Layer 5 of a small transformer language model trained on English Wikipedia (14 layers, counted from 0, width 128).
A neuron's activation on a vector x is GELU(weights . x), where the dot is the dot product.

Input weights of the MLP neurons that the questions are about. A number n stands for n times 0.003.
n19: 19 39 73 58 -113 -152 -34 129 106 169 191 -279 19 -52 -34 0 -52 199 4 -142 -127 128 44 217 245 50 147 121 -22 -11 -49 -87 -105 -63 -12 41 11 16 0 34 106 -206 -75 -30 10 245 -92 228 -105 12 -85 -33 -8 -11 106 44 -167 75 -105 -82 3 113 236 212 -164 35 49 -41 28 -193 99 51 -106 -44 93 75 -118 88 -44 136 180 -115 -15 0 32 -64 -82 -45 90 38 45 -6 36 178 44 -42 -341 -130 52 170 217 -175 293 120 195 -7 -200 -87 -128 121 52 152 -64 -265 142 -53 117 -31 -138 165 -111 120 75 165 15 -164 -60 -343
n93: -122 -143 -109 -39 81 -125 28 -21 -130 -40 -59 164 4 -189 -69 29 -121 124 -25 32 439 -33 -12 151 -61 87 67 -93 159 92 -161 139 -90 12 55 -88 351 -122 -355 -33 74 -27 149 241 14 -91 120 142 39 -121 -246 261 246 85 -68 4 153 -216 173 194 -30 126 0 -70 80 129 -110 -155 131 190 75 -51 -54 378 109 119 -98 122 217 163 110 203 49 -60 -77 -117 185 33 70 53 -26 140 -4 -181 -60 -179 9 -153 -113 -57 167 13 98 -90 28 133 -19 -144 61 -177 -117 -164 -69 172 -93 -57 79 21 -205 38 -103 -13 -265 16 -12 67 -40 -204
n96: -131 -74 70 20 34 102 202 -101 110 -107 -100 -195 212 -78 -58 91 -79 94 56 -68 -60 -241 -103 -255 162 -63 -106 -231 -288 27 -82 49 -102 -41 -4 -85 3 -140 100 118 97 61 61 -10 56 73 -129 -79 15 -70 -285 -342 -28 -58 -111 -44 249 -75 146 153 -60 103 22 -35 -73 -92 -24 -45 -66 -57 -70 11 148 -30 51 -25 126 48 50 -128 -93 -148 260 24 3 -68 42 -28 -82 14 53 6 69 234 -3 -80 110 -35 20 131 134 109 -22 -24 -144 98 29 -76 -45 -274 14 190 -58 -28 -113 -84 -97 -46 136 179 152 7 -40 27 135 -100 0 77
n184: -173 33 -22 -89 -72 -54 96 81 -46 59 105 13 186 -59 60 -114 -88 67 93 -87 -41 -48 50 289 260 208 119 79 50 28 195 101 0 32 -108 -122 -31 313 26 45 124 19 -8 -12 -174 138 301 -211 168 238 -181 -225 40 -44 254 -26 -81 76 -35 91 4 296 -13 68 -227 111 20 24 103 -99 -179 133 119 -109 -103 -8 42 64 -217 12 -141 -42 -119 244 23 -91 -11 32 -137 16 -109 -186 168 216 -91 -187 -51 93 -44 20 -31 -93 19 249 159 -55 -22 8 44 220 -16 38 42 285 -56 -124 -85 -90 146 -257 185 -160 231 -124 16 -93 198 -123
n224: -34 168 83 129 -126 80 53 44 -113 233 -24 257 -81 -49 156 -17 109 -94 -91 89 152 -143 -128 154 56 -41 -103 -169 -25 -177 6 208 -86 180 -104 134 -39 7 -57 20 82 44 24 79 -165 -30 -112 149 229 124 -125 105 40 36 45 -57 48 6 -10 -207 -12 6 -52 -10 103 126 83 20 0 122 58 -225 -79 -123 3 -3 35 -16 -52 107 -69 -41 -69 138 125 -3 -60 -63 -16 -107 49 120 -101 19 -75 -47 -7 7 -109 -7 -104 -206 92 50 -13 -311 22 -41 60 186 -79 -106 -53 234 126 -125 -29 -3 -79 -118 -87 65 241 220 67 -100 -79 244
n233: 245 106 -108 91 36 -173 69 -55 85 159 -38 95 -240 92 -24 -174 9 97 -88 39 6 166 -6 -37 77 -9 -25 -81 -316 -12 -67 64 29 3 41 21 80 -107 49 3 36 145 -60 6 52 -25 -52 -66 36 22 -45 163 64 -116 19 145 279 -60 44 -84 14 -57 -35 -88 -54 -96 301 -75 28 88 0 -116 93 -121 62 66 60 17 29 33 128 75 -69 0 -57 -117 49 24 -186 -9 -187 3 17 26 30 62 -138 -27 66 -106 115 -121 101 -96 -18 137 -84 -49 115 -75 143 -35 -16 106 -126 -31 -3 62 86 -20 -123 142 -89 9 6 -96 197 126
n254: -109 60 -154 134 -138 37 -48 26 40 0 44 189 49 73 -16 -29 -29 -88 -257 16 59 261 -170 -176 27 20 -20 73 119 -60 9 -62 52 -183 107 -54 -104 -165 31 -52 85 142 -13 -54 38 -7 -154 -118 200 -239 -93 -98 266 -118 64 -52 34 119 127 48 -15 -60 84 -149 -63 76 16 74 103 9 78 -7 124 -79 -51 134 -205 93 53 35 110 95 -6 206 73 86 -70 0 -119 55 -91 41 122 -21 278 21 75 199 -45 -194 -191 74 45 143 -201 67 42 -86 -93 -113 -60 -48 132 74 -118 -51 50 -56 114 -30 47 7 -34 131 -39 109 38 36
n277: -265 157 -87 -69 -44 -20 173 -222 -13 -56 163 -67 -65 -127 37 103 71 96 -34 -13 245 146 10 105 -298 -121 -147 42 -26 -43 -128 55 124 -130 0 311 406 -4 157 0 -185 32 46 -67 61 31 31 81 -179 40 -18 97 -3 -30 212 -47 75 -93 -69 -7 -71 -153 180 17 12 -73 -193 -31 -84 -47 69 7 3 186 80 -46 53 67 76 82 -14 120 -7 27 73 47 -74 37 132 147 164 70 126 -42 187 -35 -65 -24 -57 -72 229 -71 41 9 44 -187 95 -20 -14 60 107 32 14 54 -213 -83 -3 35 -120 13 -50 59 68 36 96 -13 -57 166
n311: -90 -42 -62 98 27 -126 54 200 -62 -99 -85 -172 105 -110 -44 164 57 -132 72 -127 -147 229 -6 177 0 10 42 -10 -205 -27 136 10 -84 -80 70 -80 -116 -181 -141 191 -67 -38 362 -106 -32 -48 -79 64 -11 161 15 90 -85 177 116 133 211 -115 205 13 46 -6 253 -34 33 124 -3 0 25 37 -52 -137 -74 142 43 123 -162 -82 20 -189 -52 -103 -37 -126 6 57 -118 -74 -176 -170 -166 -35 170 -111 129 25 -194 -3 -104 41 43 0 281 -117 40 -110 -157 55 74 112 83 68 -7 24 -67 60 -16 -7 113 -104 81 -90 25 -7 -3 -7 -13 -158
n333: 81 172 67 34 -22 -106 182 181 -12 -6 31 99 -32 -22 223 -29 103 120 188 153 13 107 -115 -279 33 10 49 29 -96 161 58 48 -36 -93 -59 -170 -117 -132 -85 48 -23 33 -59 -50 -19 186 83 19 166 -131 -37 -127 -16 106 62 -67 -109 -6 3 16 -3 -18 -99 171 92 -3 79 -38 -6 -75 -12 39 -36 68 -146 -115 -125 -384 61 -98 -98 66 -134 16 33 -38 -146 51 84 -124 106 57 99 57 65 -82 44 70 -169 155 246 53 -9 56 50 25 35 33 -13 -121 81 10 17 -38 50 74 -101 42 180 -153 46 -113 59 -86 -92 109 -131 215
n361: -111 -308 -118 111 33 -69 -118 -83 -16 -109 101 -18 20 74 29 63 -52 29 -119 -39 -127 -108 79 37 19 -100 -98 126 -12 -116 81 -50 41 -6 -41 100 -74 232 42 37 54 34 -17 100 -50 107 143 212 -46 14 71 -239 -89 55 -113 137 60 47 16 -23 -6 -28 14 7 -82 393 66 -13 -24 72 -220 184 -49 6 0 -38 292 74 -22 122 -27 -53 20 -178 99 -46 209 92 53 56 -129 76 -125 195 145 28 108 -57 159 181 -131 -35 -152 -149 143 39 46 -35 59 -163 -32 10 24 -250 202 -49 19 -97 -94 76 -14 64 65 118 -10 38 -75 -47
n405: -153 12 -8 -68 -84 6 -39 18 -32 222 -77 106 52 -45 -39 -163 -166 -92 -37 -21 46 73 85 22 271 -127 -290 -19 81 63 -117 95 -9 9 53 0 -137 -62 -173 -61 -91 23 190 6 -54 -55 -111 90 173 161 10 63 -79 -90 63 -62 64 52 228 -237 -11 57 41 43 -91 183 15 -6 -58 64 124 41 -27 148 -39 6 -10 148 -62 240 119 99 -93 110 -74 -192 11 -33 -127 21 -149 52 -49 60 95 -71 -71 -132 111 -6 12 -118 17 102 -60 170 -37 119 -39 9 48 6 -32 52 75 -137 18 -12 -48 -23 -143 -34 178 -127 -12 -67 93 68
n439: 170 18 100 3 -203 91 46 39 153 72 16 42 60 -114 -7 168 234 -41 96 132 43 -60 305 207 -20 147 -156 -47 -7 -152 -201 46 -37 -138 -157 -17 128 -128 -49 4 -61 -30 40 69 66 14 46 -213 -405 22 30 -21 -74 -52 -62 11 -98 17 -115 -56 -45 -112 -37 113 -222 -155 134 -70 -16 -39 -195 -37 31 -189 160 44 -188 33 -27 32 -263 188 -140 7 3 -28 50 7 -40 4 -29 -30 248 20 0 -286 15 -32 -59 212 -3 133 -62 -6 21 -42 88 -64 138 -51 -38 269 33 212 98 -56 -89 -22 -94 -151 37 65 -15 -195 25 -24 3 115
n449: -24 48 -178 101 12 -44 -12 160 -142 151 -165 177 -27 34 85 149 50 -38 -379 107 205 170 -201 -175 193 -28 -267 376 -26 -114 224 -245 67 -164 -4 -61 -174 -195 175 51 180 65 16 183 7 -110 -39 35 179 -25 -75 50 284 61 -113 -223 11 84 183 -145 4 -83 65 -163 -178 103 -19 -143 181 53 94 32 -146 -30 69 -129 -81 87 34 -113 16 37 -73 -23 76 180 -106 70 -59 62 127 -23 -129 -161 -8 25 251 -70 -12 -66 -34 -8 179 148 -150 118 122 -156 43 -36 31 111 90 89 -92 145 -15 28 179 -7 32 -75 0 71 -27 -250 31 95
n450: -125 218 64 -151 62 -30 217 24 -127 -24 97 -121 150 -68 73 -53 -144 -37 -66 164 -42 -14 90 43 91 18 -157 -104 -224 0 124 77 -262 -221 -133 123 207 7 56 266 -50 -55 79 -20 -21 186 -120 -79 175 129 -168 0 77 -31 194 -63 -53 46 -20 113 -149 130 180 244 -92 7 -159 -93 -41 168 -47 -86 -188 -51 -92 210 11 58 -27 21 -108 23 199 -211 -91 -86 -53 -163 -158 80 -57 -36 46 7 -92 39 48 -112 113 -115 95 -237 42 -80 -24 96 -42 -50 -14 -204 -103 -103 11 -132 -69 -55 -60 60 -96 197 -7 7 65 71 31 -17 141 60
n455: -8 -95 -113 -74 23 -22 50 -89 137 -82 -216 -146 74 -34 172 31 -69 34 -78 -34 -152 0 -96 190 156 -43 221 -135 -124 53 -60 -104 -151 -53 0 4 30 -202 -41 54 -56 87 256 11 16 -160 -191 19 -248 -147 21 57 -108 475 -152 123 185 4 170 -289 -60 -32 -48 -12 -78 20 146 15 148 67 22 8 -37 56 -276 -8 32 43 231 -19 -99 -99 -57 151 -79 19 44 -31 18 -159 136 -149 77 40 223 -18 98 -171 -34 -127 -169 -158 -110 228 -91 19 -93 140 -31 64 311 179 150 -31 92 -83 22 59 -42 197 -60 4 -133 -4 143 259 160 -98
n463: -50 -196 107 -24 -43 -44 -153 -145 -3 122 3 -143 56 -15 -43 6 -317 -18 34 -3 -175 3 32 199 162 -222 -142 -6 58 -139 115 -15 -106 172 60 36 -168 -56 -69 0 -81 -109 22 218 -37 -16 -106 -73 16 -68 36 -109 111 -70 10 79 -15 20 18 124 -36 198 89 77 11 94 113 -18 -11 118 -12 -172 -51 -42 -39 118 179 3 80 58 22 97 27 72 -147 -21 3 61 -44 151 -56 8 -122 101 120 34 33 56 52 -37 90 -155 9 106 -106 30 -57 167 49 -19 24 133 210 -111 -64 -81 -12 182 -79 -123 -64 -72 167 191 -3 -195 -91 -6
n487: -73 6 139 52 26 -76 -44 -89 226 -63 -5 10 107 -178 -148 -48 -182 -20 -36 47 51 3 9 192 -39 21 15 -144 -34 12 16 -107 34 102 -49 -105 142 -177 197 -57 16 -44 -9 -20 -63 78 108 47 -133 110 -10 -52 63 -35 -61 57 17 -75 60 64 105 19 -34 54 0 -278 -24 27 30 30 6 43 106 -40 3 52 -114 -19 152 89 64 6 -23 20 -86 85 247 -9 53 -42 -329 -53 -65 -53 -44 22 -38 144 -32 122 61 180 -44 121 94 50 19 48 44 -98 -26 25 134 -133 44 -167 -34 -163 119 -99 -323 -33 124 55 -21 94 79 45

Each question shows a token from some text and the vector x that enters the MLP there. A number n stands for n times 0.0084.

" w": -38 -74 -92 -11 79 162 -148 -224 42 -91 102 -154 -79 30 109 20 169 28 169 -86 -64 38 -129 134 209 104 38 56 49 -28 -58 250 66 21 194 -18 -39 169 10 46 -101 -177 101 -25 -130 18 15 -105 138 -45 -139 95 76 -78 -50 82 -114 -45 110 130 103 -137 -205 152 265 -147 -46 -31 -6 138 -49 101 -109 -84 70 -179 -79 -11 -194 137 179 -34 -146 53 -200 -146 -35 -117 -294 -3 65 -7 129 -91 -110 269 171 -62 223 91 -122 -8 -174 172 126 -97 59 -105 -65 84 -143 -6 -114 -43 -172 215 -48 31 28 -12 -65 -80 -70 -116 -158 14 -88 149
Which neuron fires most, and how strongly? n184, at about 3.2

"ed": -16 -122 -117 8 173 170 -129 -142 13 -94 95 -137 -82 1 120 123 143 -41 189 21 -109 116 -89 170 220 -1 65 138 32 -42 -220 148 72 26 88 -22 -12 121 113 35 -133 -117 98 -64 -117 59 -8 -93 -20 -106 -121 103 110 -76 -1 211 -138 -71 24 144 102 -206 -105 97 240 -147 -37 -86 0 99 -8 106 -162 -136 91 -170 -70 99 -132 104 162 -50 -127 46 -278 -51 -56 -117 -236 -168 110 27 118 -95 -59 329 75 -65 134 127 -28 76 -137 160 -10 15 113 -130 -106 69 -192 12 -98 -33 -185 146 5 11 -25 76 -93 -55 -122 -72 -66 6 -133 170
Which neuron fires most, and how strongly? n439, at about 0.1

" An": 26 -86 -107 -75 182 221 -113 -193 128 -101 138 -85 -77 42 50 64 206 60 123 -24 -71 22 -151 113 214 -17 -48 -7 104 -18 -163 192 49 16 123 -22 49 121 85 51 -93 -211 90 -43 -118 8 -128 -144 -11 -82 -128 74 156 -75 68 173 -73 -88 63 184 140 -128 -122 132 307 -92 -80 -79 -60 66 -57 53 -134 -15 29 -100 -58 80 -173 87 155 -37 -138 20 -166 -65 -29 -150 -174 -111 81 -37 65 -110 -119 317 88 -81 129 237 -73 -76 -50 190 64 -15 110 -132 -107 68 -180 93 -101 -114 -229 271 60 -4 -1 -103 -72 -65 -134 -143 -14 78 -90 140
Which neuron fires most, and how strongly? n277, at about 0.17

"ven": -27 -179 -43 -25 102 166 -115 -173 42 -88 119 -111 -86 -33 135 57 118 -12 97 67 -194 133 -111 201 189 105 102 2 22 -41 -61 217 43 36 173 -34 -161 104 78 54 -169 -131 165 33 -88 39 -123 -113 98 -11 -139 34 94 0 10 167 -145 10 79 151 125 -159 -147 182 351 -189 -45 -11 -21 92 -47 138 -155 -162 37 -169 -35 115 -184 85 149 -55 -39 -31 -179 -109 -30 -158 -256 -102 42 -59 137 -102 -102 297 -2 -29 131 133 -80 -19 -50 130 57 -72 197 -88 -79 54 -165 125 -107 -133 -195 214 32 5 -51 124 -30 -89 -128 -108 -124 22 -50 128
The three highest activations, in order: n450, n311, n463

"s": 33 -74 -165 -37 118 138 -131 -162 1 -88 91 -148 -106 57 182 109 189 14 144 -21 -61 60 -218 130 173 19 36 34 89 29 -130 145 14 14 172 -40 -23 171 66 51 -101 -145 106 -102 -197 -72 -55 -86 21 9 -143 118 74 -61 -55 280 -62 -17 81 82 121 -304 -78 123 345 -170 -80 -29 51 75 -50 26 -152 -76 62 -155 -74 147 -143 83 173 -64 -178 11 -196 -32 -7 -113 -130 -124 106 -5 27 -88 -50 323 98 -19 158 119 -91 10 -154 176 30 -26 147 -99 -141 87 -106 21 -133 -28 -161 201 -5 27 3 7 -63 -94 -139 -51 -61 30 -121 147
The neuron with the highest activation: n455

"W": -31 -100 -59 75 94 118 -134 -182 47 -80 112 -160 -64 82 97 57 147 80 62 9 -81 70 -80 129 230 12 -41 53 85 -66 -132 168 41 -60 233 -49 -35 125 24 35 -110 -176 69 -51 -163 51 -44 -34 15 -50 -124 175 153 -62 25 181 -158 -67 74 162 222 -121 -147 175 212 -232 -34 -21 -65 149 27 152 -149 -124 54 -200 -122 -49 -175 113 139 18 -169 20 -174 -73 -82 -137 -294 -64 170 12 157 -69 -66 281 6 -82 254 172 -85 -33 -81 146 98 -47 98 -237 -134 86 -121 21 -65 -111 -168 224 21 6 22 -38 -50 -41 -108 -63 -104 -47 -114 147
The neuron with the highest activation: n19

" ": -42 -86 -155 41 111 252 -172 -189 70 -99 138 -17 -95 9 94 108 151 13 105 -28 -57 39 -182 150 243 108 51 32 -12 22 -132 221 34 -35 141 -20 -29 132 76 62 -134 -265 97 -53 -157 8 -95 -87 56 -20 -103 88 115 -128 -31 232 -113 -121 121 74 135 -190 -159 72 287 -103 -41 -8 -30 164 -54 31 -143 -65 26 -181 -15 15 -188 25 148 -18 -164 14 -179 -124 4 -131 -217 -22 127 -34 62 -55 -144 364 77 -90 202 196 -116 -13 -112 184 121 -47 203 -76 -76 45 -163 -32 -88 -56 -148 277 -24 9 20 -24 -47 -59 -98 -52 -89 -25 -106 124
The neuron with the highest activation: n224

" Mo": 16 -139 -45 -1 122 207 -203 -279 -14 -81 110 -133 -120 36 103 89 194 61 153 -34 -89 73 -174 148 242 4 12 13 141 -19 -128 232 106 -4 88 -42 -12 145 95 57 -148 -65 132 21 -104 24 -56 -121 57 -42 -103 41 164 -75 17 155 -113 34 76 137 33 -137 -176 60 238 -100 -94 -99 -39 74 -48 130 -140 -89 16 -133 -91 7 -161 53 161 -40 -143 76 -250 -89 5 -120 -135 -28 141 -27 77 -121 -83 320 63 -91 157 122 -57 -18 -163 221 111 -106 125 -117 -105 70 -161 63 -85 -80 -123 170 47 8 30 -105 -26 -71 -109 -222 -94 95 -125 145
The neuron with the highest activation: n184

"cle": -1 -118 -143 34 155 165 -125 -242 47 -157 101 -154 -97 40 102 108 158 56 138 -72 -81 117 -79 114 216 20 63 -9 -25 -10 -110 188 35 23 187 -73 -71 86 106 35 -203 -236 93 -66 -172 68 -107 -79 61 48 -148 145 25 2 -20 208 21 -70 131 157 80 -183 -189 116 252 -147 -18 -80 -33 166 -68 149 -142 -69 116 -168 -94 89 -151 102 153 -42 -142 90 -158 -161 -98 -75 -205 -51 111 -30 58 -31 -130 337 12 -60 219 255 -58 73 -242 73 72 13 100 -108 -94 19 -203 49 -73 27 -155 73 52 -8 -18 18 -20 -68 -102 -14 -113 -98 -97 138
The neuron with the highest activation: n96

" of": -43 -29 -107 56 79 189 -124 -219 30 -106 178 -131 -76 35 57 141 162 48 162 -31 -71 57 -164 169 197 73 23 -8 8 -99 -101 210 92 37 189 -1 -30 75 79 61 -181 -168 103 -50 -155 -7 -21 -105 103 -125 -134 125 85 -52 64 159 -123 -157 100 127 105 -230 -92 84 359 -79 -61 -42 -70 77 -14 82 -159 -127 86 -140 -80 46 -158 73 139 17 -116 -16 -298 -113 15 -91 -270 -22 139 -41 138 -51 -132 292 20 -84 182 273 -125 -8 -101 167 53 -45 220 -34 -95 3 -162 45 -120 -41 -130 253 -26 -12 -12 38 -66 -83 -97 -75 -177 9 -77 124
The neuron with the highest activation: n277

"mo": -61 -126 -8 -43 131 145 -104 -149 -3 -76 97 -123 -79 -30 112 113 165 23 150 59 -82 128 -173 151 236 102 49 -68 140 7 -154 273 75 37 84 -74 -80 82 63 31 -160 -75 113 -26 -196 50 -178 -103 80 -29 -146 137 200 -60 -67 208 -147 1 80 114 80 -173 -92 105 300 -122 -45 -85 -54 59 58 144 -172 -124 -80 -63 -27 119 -168 26 150 -69 -129 64 -189 -51 -85 -94 -213 -52 165 -52 85 -59 -109 316 14 -170 198 159 -102 -16 -172 163 85 -19 118 -90 -127 60 -179 69 -174 59 -139 254 17 7 -66 -54 -14 -46 -108 -133 -98 48 -59 114
Which neuron fires most, and how strongly? n405, at about 0.14

" and": -7 -72 -124 24 70 233 -131 -185 45 -104 133 -163 -76 -17 96 123 172 33 96 -56 -98 62 -191 172 231 80 71 -43 35 -83 -129 243 27 22 190 21 -33 75 94 67 -130 -156 47 -27 -161 -37 -83 -58 23 -74 -114 105 67 -25 -49 103 -77 -152 141 112 182 -223 -87 115 254 -151 -35 47 -68 106 2 42 -115 -143 44 -122 -33 41 -106 100 126 -58 -156 20 -276 -182 -31 -135 -235 -33 196 -41 126 -25 -87 323 57 -45 209 265 -171 45 -145 197 48 -34 175 -108 -82 -52 -105 67 -131 -49 -138 244 18 -15 28 -61 -51 -28 -100 -87 -83 -5 -71 147
The neuron with the highest activation: n96

"m": -28 -106 -161 -1 92 146 -154 -132 42 -133 137 -141 -77 10 139 86 124 85 150 0 -118 85 -163 146 248 130 59 31 -16 -26 -88 183 34 -46 235 -71 -64 151 72 44 -99 -151 122 22 -59 -7 -42 -136 117 -82 -146 78 86 -8 -83 218 -153 -101 76 170 209 -203 -186 94 244 -240 -96 -9 46 126 -74 72 -179 -66 90 -204 -195 62 -111 63 167 -5 -104 89 -108 -172 0 -82 -171 -103 33 -83 48 -15 -73 307 11 6 94 170 -23 26 -174 220 96 -41 173 -117 -98 70 -162 44 -149 -19 -110 219 -17 -4 -54 -36 -41 -49 -84 -132 -102 -20 -108 131
The neuron with the highest activation: n333

"li": 48 -169 -125 51 134 171 -98 -99 61 -140 161 -206 -93 -2 178 18 167 20 93 -35 -89 55 -171 168 194 59 116 56 85 -34 -131 176 -7 31 135 -22 -101 87 51 54 -126 -236 144 -96 -156 105 -56 -79 47 -5 -140 222 94 -80 -51 215 -46 -9 90 103 169 -184 -30 175 238 -59 -53 -77 -60 118 -35 116 -158 -37 -31 -114 -73 71 -128 52 153 -75 -132 63 -141 -112 -46 -124 -176 -150 193 -19 51 -94 -37 282 38 -96 145 279 -71 -9 -179 67 41 39 150 -79 -140 66 -306 41 -104 -155 -144 228 -7 -1 -39 -6 -45 -64 -86 -24 -43 -58 -166 144
The three highest activations, in order: n19, n311, n361

"ca": 8 -79 -156 73 129 169 -154 -209 49 -141 99 -124 -210 -21 224 153 180 56 188 10 -115 55 -159 115 194 54 -85 14 86 -29 -119 126 139 9 84 -29 -58 145 124 56 -96 -131 83 -53 -147 -19 -27 -31 -9 -16 -131 172 118 -50 -105 213 -120 -51 110 115 63 -163 -83 138 262 -61 -99 21 -59 57 -62 121 -212 -144 -11 -89 -4 162 -183 44 143 -53 -194 56 -187 -28 -8 -155 -108 -105 99 -43 27 -65 -84 304 85 -112 88 119 -38 44 -191 182 11 -9 324 -102 -175 56 -238 29 -77 -24 -92 266 30 23 -89 47 -9 -103 -87 -128 -163 2 -15 138
The neuron with the highest activation: n361

" over": -51 -91 -147 -58 135 301 -46 -206 63 -84 138 -162 -82 -25 89 67 145 42 115 -57 -87 46 -148 142 241 42 39 -80 8 -67 -123 217 -16 -8 123 -26 -60 90 74 89 -181 -177 113 -80 -99 59 -21 -100 -44 -171 -169 137 143 -95 54 142 -127 -71 57 122 137 -133 -53 130 337 -95 -34 -13 -41 191 -27 67 -79 -95 50 -184 3 26 -157 128 118 31 -171 -11 -223 -155 -49 -75 -273 -20 171 -42 206 -77 -86 246 131 -86 211 169 -75 15 -66 174 109 -20 205 -90 -55 33 -166 75 -170 -135 -182 255 -32 -35 -37 72 -34 -78 -104 -113 -127 42 -61 104
The three highest activations, in order: n450, n96, n277

" South": -6 -127 -49 -58 180 228 -129 -246 54 -174 47 -156 -95 78 71 -44 137 35 160 -30 -66 47 -169 113 225 86 74 -10 101 -75 -115 198 56 5 138 -7 -10 102 117 21 -127 -244 121 -87 -113 -48 -54 -90 53 -111 -143 169 169 -98 47 191 -27 -30 106 63 78 -185 -178 166 240 -120 -42 6 -60 106 -37 67 -180 -76 26 -105 -32 6 -119 72 155 -14 -172 25 -239 -115 10 -140 -124 -7 130 -62 184 -54 -84 267 46 26 69 257 -86 62 -150 137 77 -63 216 -110 -159 92 -191 38 -52 -78 -63 197 -4 -15 69 16 -117 -44 -175 -143 -33 1 -100 147
The neuron with the highest activation: n487

" la": -14 -88 -134 -52 122 229 -179 -203 63 -103 35 -227 -120 27 43 107 179 41 120 -77 -53 4 -49 111 236 60 24 4 32 -36 -186 240 83 -2 94 -46 -19 153 86 45 -211 -145 61 9 -171 83 -17 -88 136 -7 -137 121 63 -100 -124 145 -28 -159 90 152 139 -153 -169 122 213 -65 -85 -1 -78 121 -76 155 -126 -20 157 -189 -69 97 -188 19 155 -41 -131 50 -154 -127 32 -98 -170 -3 96 15 111 -101 -76 319 101 -94 171 301 -139 88 -169 116 97 -83 127 -23 -64 47 -213 77 -93 -35 -147 166 -27 -2 -13 -30 -33 -77 -63 -153 -68 13 -112 131
The three highest activations, in order: n361, n439, n96

" an": 42 -79 -92 -81 209 242 -130 -211 112 -105 105 -130 -116 -25 55 117 174 59 121 -35 -116 66 -161 119 174 22 48 3 17 -65 -158 270 59 -10 146 26 44 133 101 45 -63 -239 83 -29 -155 -23 -64 -123 -18 -45 -149 65 119 -34 -10 143 -60 -102 76 118 164 -142 -142 69 331 -72 -24 -39 -21 128 -62 97 -191 -2 33 -155 -79 121 -133 116 131 -52 -104 7 -146 -160 6 -119 -220 -54 42 -79 153 -138 -120 249 134 -100 147 230 -143 -23 -94 198 73 -48 121 -72 -27 13 -176 122 -38 -111 -208 241 -5 -41 29 -58 -65 -34 -126 -119 -76 53 -47 140
The neuron with the highest activation: n439

" four": 58 -112 -120 -64 131 153 -99 -199 103 -47 100 -78 -116 -22 94 -4 155 59 112 -16 -150 68 -164 132 216 84 23 36 85 -1 -118 273 13 -32 155 2 -83 91 93 72 -210 -216 95 -23 -136 -9 -78 -128 77 -75 -160 79 126 -73 92 115 -129 8 86 113 148 -175 -156 132 345 -125 -36 -39 -38 115 -32 77 -183 -123 -19 -146 15 73 -176 90 135 -84 -114 -29 -164 -145 -18 -86 -284 50 116 -85 217 -107 -95 281 110 -54 187 224 -74 -31 -106 154 63 1 185 -93 -68 51 -221 -57 -26 -115 -157 200 7 -67 9 19 -13 -55 -102 -103 -57 18 25 136
The neuron with the highest activation: n450

" plan": -2 -106 -64 -54 128 117 -147 -253 80 -100 107 -91 -105 3 116 99 121 16 136 54 -79 66 -96 116 190 102 31 17 34 -20 -161 273 74 38 229 -13 -60 139 103 63 -191 -128 78 -66 -151 36 -51 -114 118 -37 -113 164 109 -100 -73 169 -46 -129 165 121 199 -174 -161 146 257 -87 -34 -89 -13 104 -19 126 -121 -100 -33 -144 -21 50 -239 66 186 -107 -79 90 -111 -142 3 -135 -94 -28 -26 20 48 -95 -129 287 147 -98 148 202 -46 19 -166 226 61 -43 104 -78 -165 38 -243 57 -74 -82 -166 112 -95 34 -2 21 -53 -84 -98 -151 -122 -39 -92 139
The neuron with the highest activation: n405

" other": -12 -76 -100 -50 116 171 -99 -262 135 -120 157 -135 -60 -48 46 32 161 139 146 -46 -112 79 -151 125 226 21 -9 15 30 -31 -153 174 10 -9 179 22 -44 96 68 72 -189 -164 90 -33 -157 -38 -52 -137 83 -141 -158 139 130 -115 29 125 -103 -40 104 113 177 -277 -131 92 320 -123 -23 -57 -57 149 8 22 -183 -65 59 -114 16 76 -128 56 125 -42 -69 46 -197 -135 -12 -98 -228 3 133 -114 221 -89 -147 234 102 17 174 249 -26 17 -106 186 61 13 197 -83 -74 -10 -242 52 -105 -44 -164 188 46 -24 27 -23 -40 -81 -110 -139 -58 -75 2 134
The neuron with the highest activation: n96

"an": 11 -49 -72 15 142 205 -116 -150 60 -164 107 -154 -58 46 156 106 185 56 103 11 -84 -1 -187 182 195 36 128 78 89 -1 -166 83 29 4 138 -30 -105 188 112 25 -98 -196 62 -77 -115 45 -74 -127 37 -119 -121 143 162 -96 39 206 -114 28 83 167 134 -196 -82 178 293 -194 -93 -40 8 91 -8 95 -170 -100 40 -162 -116 82 -162 74 146 -101 -139 44 -205 -72 2 -102 -202 -103 -17 -66 35 -76 -99 246 70 -31 172 157 -20 -62 -136 205 56 -6 78 -103 -68 67 -196 80 -95 -59 -161 261 17 -37 23 32 -67 -145 -142 -140 -26 -2 -71 140
Which neuron fires most, and how strongly? n19, at about 0.17

"n": -63 -166 -97 -32 133 190 -113 -269 48 -80 118 -174 -45 20 155 41 102 11 115 17 -124 86 -192 227 247 102 154 10 58 -37 -111 137 12 -3 209 -10 -80 118 42 31 -148 -173 96 16 -80 -13 -92 -84 19 -54 -136 79 60 -34 8 259 -64 -99 164 78 221 -223 -180 138 345 -232 -89 -2 19 118 -10 106 -187 -82 8 -97 -185 180 -163 124 129 -69 -142 20 -144 -104 -51 -130 -215 -18 59 -61 110 -134 -33 232 -7 -12 142 241 -136 53 -151 152 52 -32 141 -36 -41 53 -205 129 -90 -111 -144 243 30 -43 2 10 -82 -29 -76 -74 -36 5 -135 107
The three highest activations, in order: n455, n487, n311

" in": 1 -69 -70 24 155 192 -113 -253 59 -97 131 -157 -50 16 79 82 156 23 91 -56 -93 62 -198 142 229 101 84 -13 14 -92 -94 289 39 30 204 -29 9 122 49 101 -139 -199 132 -74 -109 55 -25 -81 73 -146 -151 139 107 1 27 129 -107 -160 114 99 141 -166 -72 5 325 -146 -62 -34 -28 117 -71 43 -144 -128 -8 -178 -89 84 -180 98 146 18 -117 40 -266 -160 -24 -70 -216 -28 171 -50 197 -74 -49 277 28 -55 117 191 -66 25 -147 166 47 -89 158 -47 -78 33 -200 37 -83 -58 -141 239 -57 -18 9 -1 -67 -100 -107 -84 -80 54 -126 116
The neuron with the highest activation: n311

"53": 18 -73 -113 -12 35 103 -170 -207 -9 -129 134 -4 -57 20 142 33 142 -7 28 -46 -44 80 -125 140 197 52 12 73 62 -41 -153 181 131 -9 166 -88 -121 87 59 -14 -144 -145 91 64 -167 -17 -99 -119 10 13 -115 123 161 -106 -25 199 -68 -87 92 121 104 -224 -155 110 293 -126 -61 -23 -20 129 -17 159 -172 -149 45 -91 -28 87 -134 63 178 -30 -187 58 -209 -99 -23 -124 -167 -34 111 -10 141 -127 -65 362 -5 -149 125 168 -77 -50 -112 181 16 -5 162 -165 -92 95 -159 45 -93 -19 -146 306 79 -6 -20 144 -68 -66 -94 -105 -167 -3 -56 140
Which neuron fires most, and how strongly? n449, at about 0.73